Layer 6 of a small transformer language model trained on English Wikipedia (10 layers, counted from 0, width 128).
Take only the direct path to the model's output, skipping the later layers: a vector added to the residual stream pushes a token's score in proportion to its dot product with that token's output vector.

Output vectors of the tokens that the questions are about. A number n stands for n times 0.011.
"ary": 8 1 23 5 -41 4 33 -14 -18 -10 6 19 -25 -3 37 -1 5 8 29 20 -26 -1 44 8 13 16 12 40 -29 34 -15 7 -4 5 23 -34 -44 10 68 25 -33 18 36 -7 -1 -16 -20 -38 3 46 -18 -5 21 49 19 -33 -15 -6 44 8 19 33 -14 -24 -19 -62 -35 19 -45 31 -36 23 -8 22 40 -38 39 41 -28 -12 1 -59 -7 3 -78 20 52 38 -52 47 2 27 16 29 30 29 -19 -39 -11 37 0 11 -12 -19 50 -14 21 -7 -17 -13 19 11 9 17 -25 -45 -18 -15 -33 3 7 -1 -26 -8 -12 0 -50 9
"ies": 26 -6 -39 0 -20 16 15 13 29 -6 -9 -19 -59 25 5 13 -6 25 -9 24 16 7 -23 5 39 3 32 -46 4 69 21 -6 -7 25 -25 -38 1 35 20 -9 -47 -36 -16 -9 35 -28 61 -34 -22 7 22 -3 27 -14 13 -13 -34 0 -24 -31 -12 -5 -30 11 3 -23 -3 19 33 2 25 -5 -3 -36 51 -58 -4 -44 6 -4 -9 -2 2 -19 -27 -34 29 -9 -15 19 7 23 -8 -2 8 25 -46 -14 -5 -2 35 20 -9 -21 -10 -22 -56 -6 25 11 3 -32 8 3 -18 -14 -2 -36 9 -20 44 -21 13 11 5 11 -17 -12
"ep": 16 -1 28 -10 29 -5 -50 -10 -19 0 14 -8 -9 5 -2 -34 -7 -18 -16 -3 -11 18 -64 -2 54 -22 -5 18 4 23 48 -25 1 18 -25 32 -8 19 50 21 6 -37 -5 0 11 0 19 33 -36 -32 38 11 -18 -5 -32 -1 11 26 9 63 -12 -39 25 -1 -26 -5 18 -5 -2 -5 7 14 -6 25 42 -34 6 -20 -1 22 15 -32 -53 23 -16 58 -50 -27 -39 -10 -12 17 25 19 -29 -1 -29 9 -27 28 -29 31 -26 -16 6 -47 6 -16 -10 13 -13 -29 -10 -10 1 2 32 -9 -10 21 -1 3 1 9 25 32 15 2
"+": -19 -22 15 -29 -15 -4 -23 -24 -33 20 18 44 14 -32 6 -19 -6 -8 -40 4 -12 55 -31 7 21 1 25 -27 18 -4 -11 3 3 4 -2 -19 -7 -24 12 -8 0 -19 28 41 21 6 -20 7 13 13 4 -3 -21 -24 25 -12 20 -15 31 -11 25 26 9 6 6 -6 -16 -2 -22 17 11 3 -14 -21 -5 4 -34 35 20 -13 9 -19 9 0 -2 36 -1 -10 -22 -9 -36 4 3 -10 2 8 6 25 -4 15 -13 22 30 -6 -4 1 8 8 -16 4 -15 -22 -3 6 2 -3 -20 -11 18 12 34 10 7 26 -9 -29 -12 2
"ment": -2 -28 1 40 -50 -3 21 -29 91 6 -4 5 14 -8 1 -17 -8 37 -16 42 11 48 -29 19 21 -28 25 12 13 78 63 24 10 28 -8 -12 -58 29 28 4 16 -13 83 -10 52 -9 5 31 -41 -51 37 20 -28 -37 2 12 8 10 42 35 -31 -6 -82 15 -18 -62 -35 -24 17 36 -22 -2 -16 -1 -15 -24 -14 -7 -29 54 -13 -36 2 52 36 -8 8 -20 14 26 -13 21 -27 17 19 12 -57 -8 19 43 26 4 19 -30 51 19 12 6 -29 13 -19 -25 32 25 23 -65 39 -16 -15 18 -1 31 -48 10 -52 -14 2 -41
"ent": 4 1 9 21 -37 -16 25 8 -11 -28 -8 1 33 -2 40 32 -1 29 10 39 26 3 -39 -4 15 -7 -8 13 1 2 -13 14 -22 29 9 8 -42 -19 -7 31 8 -21 11 -6 -10 21 -29 -19 -26 -5 25 9 -23 8 -13 -14 38 4 -2 -10 29 22 37 -33 -25 45 -18 32 -11 -10 27 -17 12 -5 46 -32 36 19 2 34 14 -17 18 -18 -26 -2 -59 5 6 -20 15 -9 57 9 17 5 -33 25 17 -7 -24 40 -9 31 11 17 39 6 -19 -20 -38 -36 13 55 -49 -13 33 -44 12 10 -6 2 34 65 -22 3 23 12
"h": -27 17 30 15 38 21 14 19 -42 -1 -30 12 -2 18 3 -13 4 -19 -15 10 -22 44 -11 -27 4 -40 -17 -25 -4 -20 -5 -4 -29 26 -8 1 -9 3 -25 20 -12 10 -3 -27 9 10 2 -12 6 -3 -10 -17 11 11 8 8 -8 17 16 14 1 22 20 -23 -36 6 23 -27 32 -13 5 23 16 34 -19 -27 31 14 5 42 3 2 9 15 -43 -20 -52 -26 21 -38 27 -4 16 25 10 -31 27 -6 10 -16 18 -17 -7 -24 14 -16 32 -21 6 21 36 -4 13 -9 27 9 34 -21 0 -15 4 -36 13 -24 0 19 14 16
"I": -12 -9 -23 -27 -43 8 34 27 24 26 14 25 -12 -9 -11 8 1 10 13 -10 -17 19 26 -1 26 12 0 -1 16 -20 13 5 -5 16 -16 -13 -9 11 23 6 -14 24 22 12 1 -22 -1 -20 -18 -15 -3 30 -6 -2 -12 17 -6 28 -24 26 10 -41 -30 -35 22 -35 5 26 -23 -5 51 14 12 -18 33 -12 -2 34 -8 -37 -12 9 -7 20 21 5 0 -17 -16 -5 -2 -20 12 -2 -6 6 28 -2 -34 20 -18 -17 5 2 17 20 18 11 13 10 -29 -15 -5 24 6 29 11 3 -37 16 10 3 17 -4 11 4 -20 -22
"it": 35 30 -13 -22 -6 -4 -22 -8 -11 -31 -30 19 -10 13 -21 -12 5 30 21 -7 -5 12 -8 -35 -34 -21 -14 -4 -2 21 4 -24 11 5 -30 18 17 3 -18 10 -26 -10 36 14 -6 8 -11 1 -36 42 16 25 -10 22 -19 15 -14 9 -30 3 27 30 41 -16 -5 19 -24 -11 -19 80 -16 -15 25 0 38 1 30 -11 2 20 2 21 11 -19 -15 -12 -21 -18 12 5 34 10 -15 -5 18 19 -34 8 19 -12 23 28 -9 23 -34 -10 -5 6 33 -12 14 21 -17 -31 4 -1 16 4 -10 1 13 -42 0 18 -34 12 20 28
"ing": 17 28 -11 7 -5 2 36 27 7 -19 -32 24 -28 11 -34 3 1 7 -10 39 -1 34 -37 -7 -10 7 14 11 31 47 26 45 38 -9 7 40 -30 14 -22 -22 -21 -22 16 11 -28 7 13 4 -1 -21 -19 -12 21 12 -40 -7 -6 -2 -42 -21 -5 -16 38 9 10 7 28 32 2 -1 -40 8 17 -7 -10 -32 16 37 -10 24 -3 -12 12 17 -43 4 -15 2 -14 9 22 30 18 -10 -14 -2 -4 4 21 5 35 0 -15 37 12 -21 -29 7 -23 11 8 8 23 -25 39 12 18 -16 -4 15 -37 11 -26 12 20 26 24 -34
"am": 9 27 11 -17 9 11 12 10 -40 7 -23 -7 -3 31 -22 12 4 25 -4 0 -9 10 8 -13 41 40 7 13 24 9 8 8 35 15 1 35 11 8 14 6 25 9 -10 32 27 9 20 18 -6 -45 -15 -13 -3 21 -24 11 13 -15 4 3 -10 -26 10 -41 -28 -36 19 42 2 29 -7 11 -34 44 10 1 -1 37 36 -22 25 -38 -35 -38 -7 -10 -20 48 -1 28 5 36 4 2 -8 -34 10 -3 6 17 -28 11 -5 19 19 8 10 15 2 4 15 -40 37 1 19 -26 -45 -32 11 12 26 18 24 19 -16 5 2 22
"S": -16 -29 -6 -5 -24 -3 -15 -20 13 -9 -8 13 -10 -15 -22 1 -1 8 -12 -7 -23 24 28 29 -24 15 4 -20 -8 -7 -35 10 -16 2 -9 -10 -25 -12 -4 -3 11 -39 7 -12 21 -12 -4 3 -13 -9 30 -12 2 6 -14 6 -2 3 -9 18 -6 -23 -17 -7 8 7 -12 -2 20 -6 13 21 11 -33 9 23 13 -7 -8 -33 -19 -45 -50 21 6 11 10 6 9 30 -34 4 15 8 -20 -17 19 -1 -15 29 3 -13 -21 1 7 -5 16 -2 16 -6 16 -21 3 30 60 3 6 -25 -18 9 -5 -24 -15 -21 -20 1 -18 -8

Each question shows what one neuron of this layer's MLP adds at an activation of 1. A number n stands for n times 0.0026.

n165: -19 17 53 0 -28 -14 -5 15 -24 14 2 -28 -26 -5 -15 13 31 -15 17 -22 -4 1 1 -4 -17 43 -40 20 3 -23 -31 15 -16 32 -2 -32 -12 1 14 -34 6 11 -17 16 24 -50 -32 12 15 -3 -17 -18 34 22 22 14 38 29 12 17 21 8 -53 -12 -32 3 -4 -25 -35 8 14 45 -34 16 5 -18 1 21 5 -8 -9 8 38 -50 40 7 33 6 12 -4 -35 -3 -5 28 2 27 7 36 39 -4 -38 12 3 -40 -13 15 23 13 20 25 16 -1 22 15 -33 30 -6 -28 -25 -1 26 -38 49 -12 0 -19 25 -15
Which of these tokens does it push down most? "ing"

n57: -7 -25 -22 15 19 -10 -7 17 9 11 6 5 -4 -22 7 -13 -50 27 -31 -37 8 -14 -2 -21 11 9 -1 -22 25 11 -9 -9 -13 -33 -21 1 26 0 -22 26 -8 -44 25 -19 -1 -44 9 18 40 -12 -22 3 49 19 12 -11 -7 -17 -36 6 -30 -24 2 -5 -22 4 -13 -8 0 42 -5 27 40 -7 15 -4 -31 8 -13 7 -12 45 -3 60 -28 -55 6 -50 -28 -12 5 -39 25 -5 -39 -46 -37 -7 7 -32 36 49 33 -33 -5 -12 -14 8 10 -17 -9 3 -42 39 -16 -14 8 21 -5 10 -43 0 -9 29 -17 -26 -7 -1
Which of these tokens does it push down most? "am"

n117: -6 17 -6 -7 10 -32 -2 7 3 0 13 23 14 40 5 22 5 10 -11 -2 -36 -25 -22 5 36 -24 -1 -23 18 -35 -21 -2 -1 29 -21 -6 9 1 30 -6 -44 -4 -58 -4 -29 -15 11 11 0 35 22 12 3 -1 47 11 -13 -43 37 -13 21 -4 -5 8 6 -1 -14 -6 37 -14 7 -35 17 57 -30 21 28 31 -12 16 -14 25 2 29 13 -19 -12 9 29 1 -42 -3 -5 25 -18 -7 34 -56 -10 -26 9 -10 46 -1 20 -18 -29 10 -7 -23 -13 -17 11 19 -28 -7 -19 -56 6 -15 14 -19 0 23 23 -4 -1 -4
Which three tokens does it push up most, strongest first? "h", "ies", "+"

n168: 23 9 -44 -19 -5 13 36 -4 -35 -3 10 -45 -6 -28 -10 -19 -41 5 18 16 -42 19 -24 -3 29 14 -56 -15 36 -27 -9 -15 5 -25 0 7 -1 5 30 22 -34 32 16 4 23 19 15 1 20 -21 22 5 41 -5 -16 -3 -17 -12 26 -30 10 1 -18 -46 -22 15 -17 -13 21 -21 10 4 -4 4 13 -6 -9 -24 -6 15 -25 1 -49 -29 -10 30 -5 -9 31 -14 -21 31 4 -17 -1 13 -3 -27 -10 10 1 11 -16 20 -14 5 -19 41 -38 -6 -13 54 -2 -35 -1 -34 7 -10 2 11 -36 -27 -37 0 16 -13 25 -19
Which three tokens does it push up most, strongest first? "ep", "ing", "ies"

n26: -22 21 -26 11 -15 -8 -24 13 -1 8 19 -14 -11 -67 12 -27 -55 -20 -17 49 17 -23 52 -14 9 -30 15 -16 -20 8 0 -15 -54 -9 -36 -37 -3 -51 -2 18 -15 -5 17 -3 -15 -18 2 22 -24 0 8 -19 -1 30 42 -16 -15 13 13 -52 -14 33 10 13 30 28 18 7 -20 -2 -14 11 13 -7 32 5 -27 -22 -23 -22 15 22 -48 -13 -44 32 -2 7 -22 -27 -42 45 2 8 8 11 -41 4 27 -23 -39 15 5 3 1 6 8 9 6 12 35 0 -5 -6 -13 2 4 35 -1 -3 -7 9 21 10 28 21 -22 -11
Pushed up most: "ary"

n184: 23 14 9 -8 -16 -26 -2 13 -6 46 2 -10 1 -6 12 6 5 -1 -4 -38 0 -27 -26 15 -3 2 11 -15 19 -40 7 -16 1 2 35 0 -13 -29 27 52 22 7 13 15 -26 -8 -14 -28 -13 -8 -25 13 -19 -9 -14 -11 23 -20 -26 -3 -63 15 -25 -1 -26 28 -31 20 3 -45 44 25 -9 -47 49 -32 -3 -33 28 24 -23 -15 31 28 6 0 -2 -4 10 4 -14 -7 0 17 -22 18 -16 1 14 9 22 -21 6 23 34 20 -16 16 15 6 18 -16 66 -22 -33 -42 13 -30 5 3 -42 -19 -2 -32 -52 -3 10 -18
Which of these tokens does it push down most? "it"

n13: -18 40 34 -7 30 -24 -15 2 0 19 -14 -19 -36 14 9 -1 -9 -1 -6 -38 22 11 11 -10 21 -27 7 4 17 20 -7 10 -30 11 -6 -9 -2 7 64 -13 12 18 28 7 -25 2 -12 1 -34 17 30 -3 45 -9 19 -51 -26 0 -23 50 8 -3 -6 -27 0 28 -10 7 -27 -21 25 -6 -7 -10 -9 -5 20 -19 1 32 -22 12 16 31 -8 28 9 -27 12 -8 5 7 -9 11 -13 -14 -20 20 22 -23 -35 -37 -7 22 1 -25 -20 30 -22 43 19 5 -18 67 -34 10 -17 7 0 7 0 38 19 -26 -25 -43 23 11
Which two tokens does it push up most, strongest first? "ep", "ent"

n185: 0 1 -9 2 30 -12 1 37 -10 21 2 -75 46 7 -35 -7 27 -29 -30 33 21 36 5 5 21 -26 -29 -1 -17 -7 -1 7 8 32 -7 -22 -2 -11 -11 -29 -9 19 -44 3 4 11 15 1 -2 42 -18 -23 27 3 -46 40 -36 -6 -10 0 19 -16 61 78 13 -24 -22 14 -19 3 -30 -21 10 -28 -4 -42 18 -4 22 -16 -2 -18 -30 -43 13 -43 -16 41 5 17 30 20 5 21 14 13 -22 8 12 -2 18 -13 -18 -15 -7 -11 6 -6 -29 4 -42 25 19 -13 -24 2 -19 -2 36 11 10 2 31 37 7 34 -9 18
Pushed up most: "ies"

n2: 56 -30 13 3 7 -18 -34 -19 -4 27 -17 21 17 -24 8 13 4 4 12 -17 24 -28 16 31 -20 31 -13 -14 -45 -22 17 36 10 -5 7 -12 -2 -6 -31 16 22 2 55 -2 38 19 -7 -23 3 13 44 19 19 3 -45 -9 -6 -12 -12 -16 -22 -15 29 12 -12 -2 4 1 -17 -14 36 -28 2 -20 -8 13 9 11 14 -22 23 -17 -39 3 35 42 23 -28 18 19 -2 1 16 -10 20 -16 -9 -28 35 7 5 0 -33 -29 49 -1 -2 10 17 -6 -4 -9 1 1 6 -14 53 -12 -4 26 9 5 -17 -12 17 -35 13 9
Pushed up most: "S"

n82: -7 -19 -10 1 -4 11 36 -2 -15 -22 -2 37 -4 -2 -19 20 28 3 -16 -13 6 53 64 -10 19 1 18 -1 -28 -5 10 9 -29 -10 -4 11 11 31 -9 -5 8 4 9 -26 7 0 -16 -39 -23 -18 1 16 24 10 -29 -24 -1 46 -8 19 20 -22 15 4 1 13 10 14 -62 38 53 11 31 -27 30 38 9 -11 5 -38 -14 -10 13 -13 44 8 -11 -5 -21 -12 -7 5 18 -29 39 -8 -13 20 14 -12 33 -35 -22 25 5 18 -21 44 -5 -43 -22 -9 4 10 -11 5 -17 -6 -9 -9 32 23 9 33 30 11 32 16
Which three tokens does it push up most, strongest first? "I", "ent", "it"

n167: 26 -24 15 14 -34 -44 6 -36 -9 41 6 42 34 23 1 -40 -20 29 -11 -33 -2 -22 7 -30 -21 -21 11 -9 36 -16 -18 4 -23 27 -10 26 12 -11 -3 51 -13 28 37 -28 22 -9 19 20 11 10 -7 16 5 -3 20 -16 -6 -7 -13 -9 19 -29 -30 -11 -11 -6 -28 -27 -21 16 17 -24 15 16 3 -8 19 -7 -15 37 11 1 0 21 15 -13 30 -51 7 -6 -29 -14 9 -11 -10 21 26 6 -30 -39 2 19 33 11 67 -27 -3 16 11 -27 33 21 -9 -8 17 2 1 -27 -21 -32 43 -18 -36 11 -41 25 -10 37
Which of these tokens does it push down most? "ing"

n71: -5 -5 -15 -33 -1 -15 16 -10 37 23 -2 -26 8 -6 13 8 32 -7 2 6 -24 20 -11 19 -8 13 13 16 16 1 24 -3 -32 -26 -31 12 -2 -30 7 -52 18 0 -53 18 -1 21 -20 -6 26 -8 -62 38 -4 5 -28 -38 29 -31 0 -31 12 17 -5 1 30 -4 27 15 -35 -2 45 -12 -2 3 5 46 -29 6 5 27 -28 24 -7 -34 11 -23 23 -24 15 5 -40 29 0 22 -12 -25 -64 10 32 -11 -25 6 -29 -2 -21 5 1 29 10 -27 -25 -23 -15 13 11 -10 3 -24 43 21 2 -25 12 -1 44 -23 7 10
Which three tokens does it push up most, strongest first? "+", "ent", "am"

n164: -8 18 -23 -19 26 -42 -30 3 27 25 26 11 10 -4 8 -14 57 -37 -47 5 10 -3 6 -36 -18 -25 -11 -42 41 6 10 7 31 27 12 11 2 20 13 5 23 -21 -16 11 15 9 -5 -5 -16 19 -31 23 0 17 30 3 -9 19 5 4 -12 2 -12 -21 -19 4 6 -30 -13 42 -8 -19 -5 8 18 33 18 15 7 10 35 -22 5 -8 19 -15 -29 -28 22 40 -10 32 39 3 -29 -18 37 63 33 -17 25 -29 28 -3 -30 -18 41 16 -31 30 19 -19 4 14 -26 30 51 -8 -19 -47 -26 17 -44 -6 24 -21 -2 7
Which of these tokens does it push down most? "ary"

n102: -14 -29 13 25 -5 14 38 14 11 7 -27 35 -10 25 26 -38 -22 19 -4 14 16 29 -51 21 -2 -13 -17 -1 20 32 16 10 -22 -10 -33 -5 -30 -24 -26 -16 -2 20 43 -28 11 14 -21 15 -2 13 -15 8 -10 7 -1 15 34 4 20 26 1 -4 -16 -9 21 6 33 -16 -41 11 -5 12 -18 -38 13 -19 10 -34 28 -8 -11 5 -19 -13 -30 22 41 24 34 -56 -2 30 -20 39 30 21 -5 30 9 30 20 -3 26 9 -5 -6 -19 -37 29 51 -8 1 25 16 -12 -5 34 -31 33 -3 30 -18 -8 21 -14 15 -12 15
Which of these tokens does it push down most? "am"

n181: 17 5 6 -37 -4 7 14 -7 8 -20 -12 18 31 1 3 -12 -20 22 18 32 -4 46 4 6 35 -20 10 -43 -27 -2 -6 -14 27 6 -33 22 -8 50 -37 8 -20 -7 -22 12 -13 -6 12 18 -25 -16 -10 -7 31 20 -55 5 -6 19 -39 -14 28 -9 6 -12 -30 7 26 28 35 -2 0 8 -17 -43 27 -17 -17 1 42 -6 -28 -2 2 -15 -41 6 -2 -29 -6 -36 -24 11 13 -22 -4 7 7 78 -11 43 27 -7 -46 -8 45 43 -16 5 16 31 -9 -1 5 23 1 -9 -38 -44 9 -5 -2 20 16 -39 -19 -42 -18 39
Pushed up most: "ies"

n101: -4 -32 11 -7 29 0 10 20 -36 18 6 31 0 2 -32 6 -4 6 -20 -6 21 -25 -8 26 -10 28 27 49 49 -7 -9 -3 13 13 -6 28 8 -29 -43 -19 13 16 -17 12 -3 9 28 21 -28 13 -15 11 -14 -1 13 -18 9 26 -18 4 -4 8 -7 22 11 -30 -16 25 14 -3 -9 -8 -15 16 -39 34 7 2 14 -9 -6 24 3 28 20 -6 8 1 39 32 -32 -4 8 34 -28 -15 32 9 6 -12 -40 16 29 -10 -11 -34 -9 -36 8 17 6 15 -2 6 3 -25 40 43 10 -42 -12 -14 1 -24 11 37 -14 -6
Pushed up most: "am"

n128: -20 26 15 -11 -28 -10 -4 -22 -8 -58 38 -6 5 22 -5 -20 3 -15 -1 -18 -25 11 31 -29 -24 -48 -26 -22 16 -6 -2 -11 2 10 26 -19 19 -3 -20 13 -8 -37 -22 -5 -22 -19 7 21 -34 40 -18 -24 -25 18 25 11 -16 -36 -1 37 33 10 48 35 35 15 3 14 -9 6 -45 1 -6 -11 15 15 0 -2 -14 2 1 16 -65 -7 -28 19 32 -24 -2 32 -13 -12 12 27 9 53 28 46 2 -29 4 22 -6 38 11 8 -7 -22 -17 -14 -23 -10 -23 -6 -23 5 1 -9 15 -39 -24 12 11 8 -19 -6 -31 33
Which of these tokens does it push down most? "ment"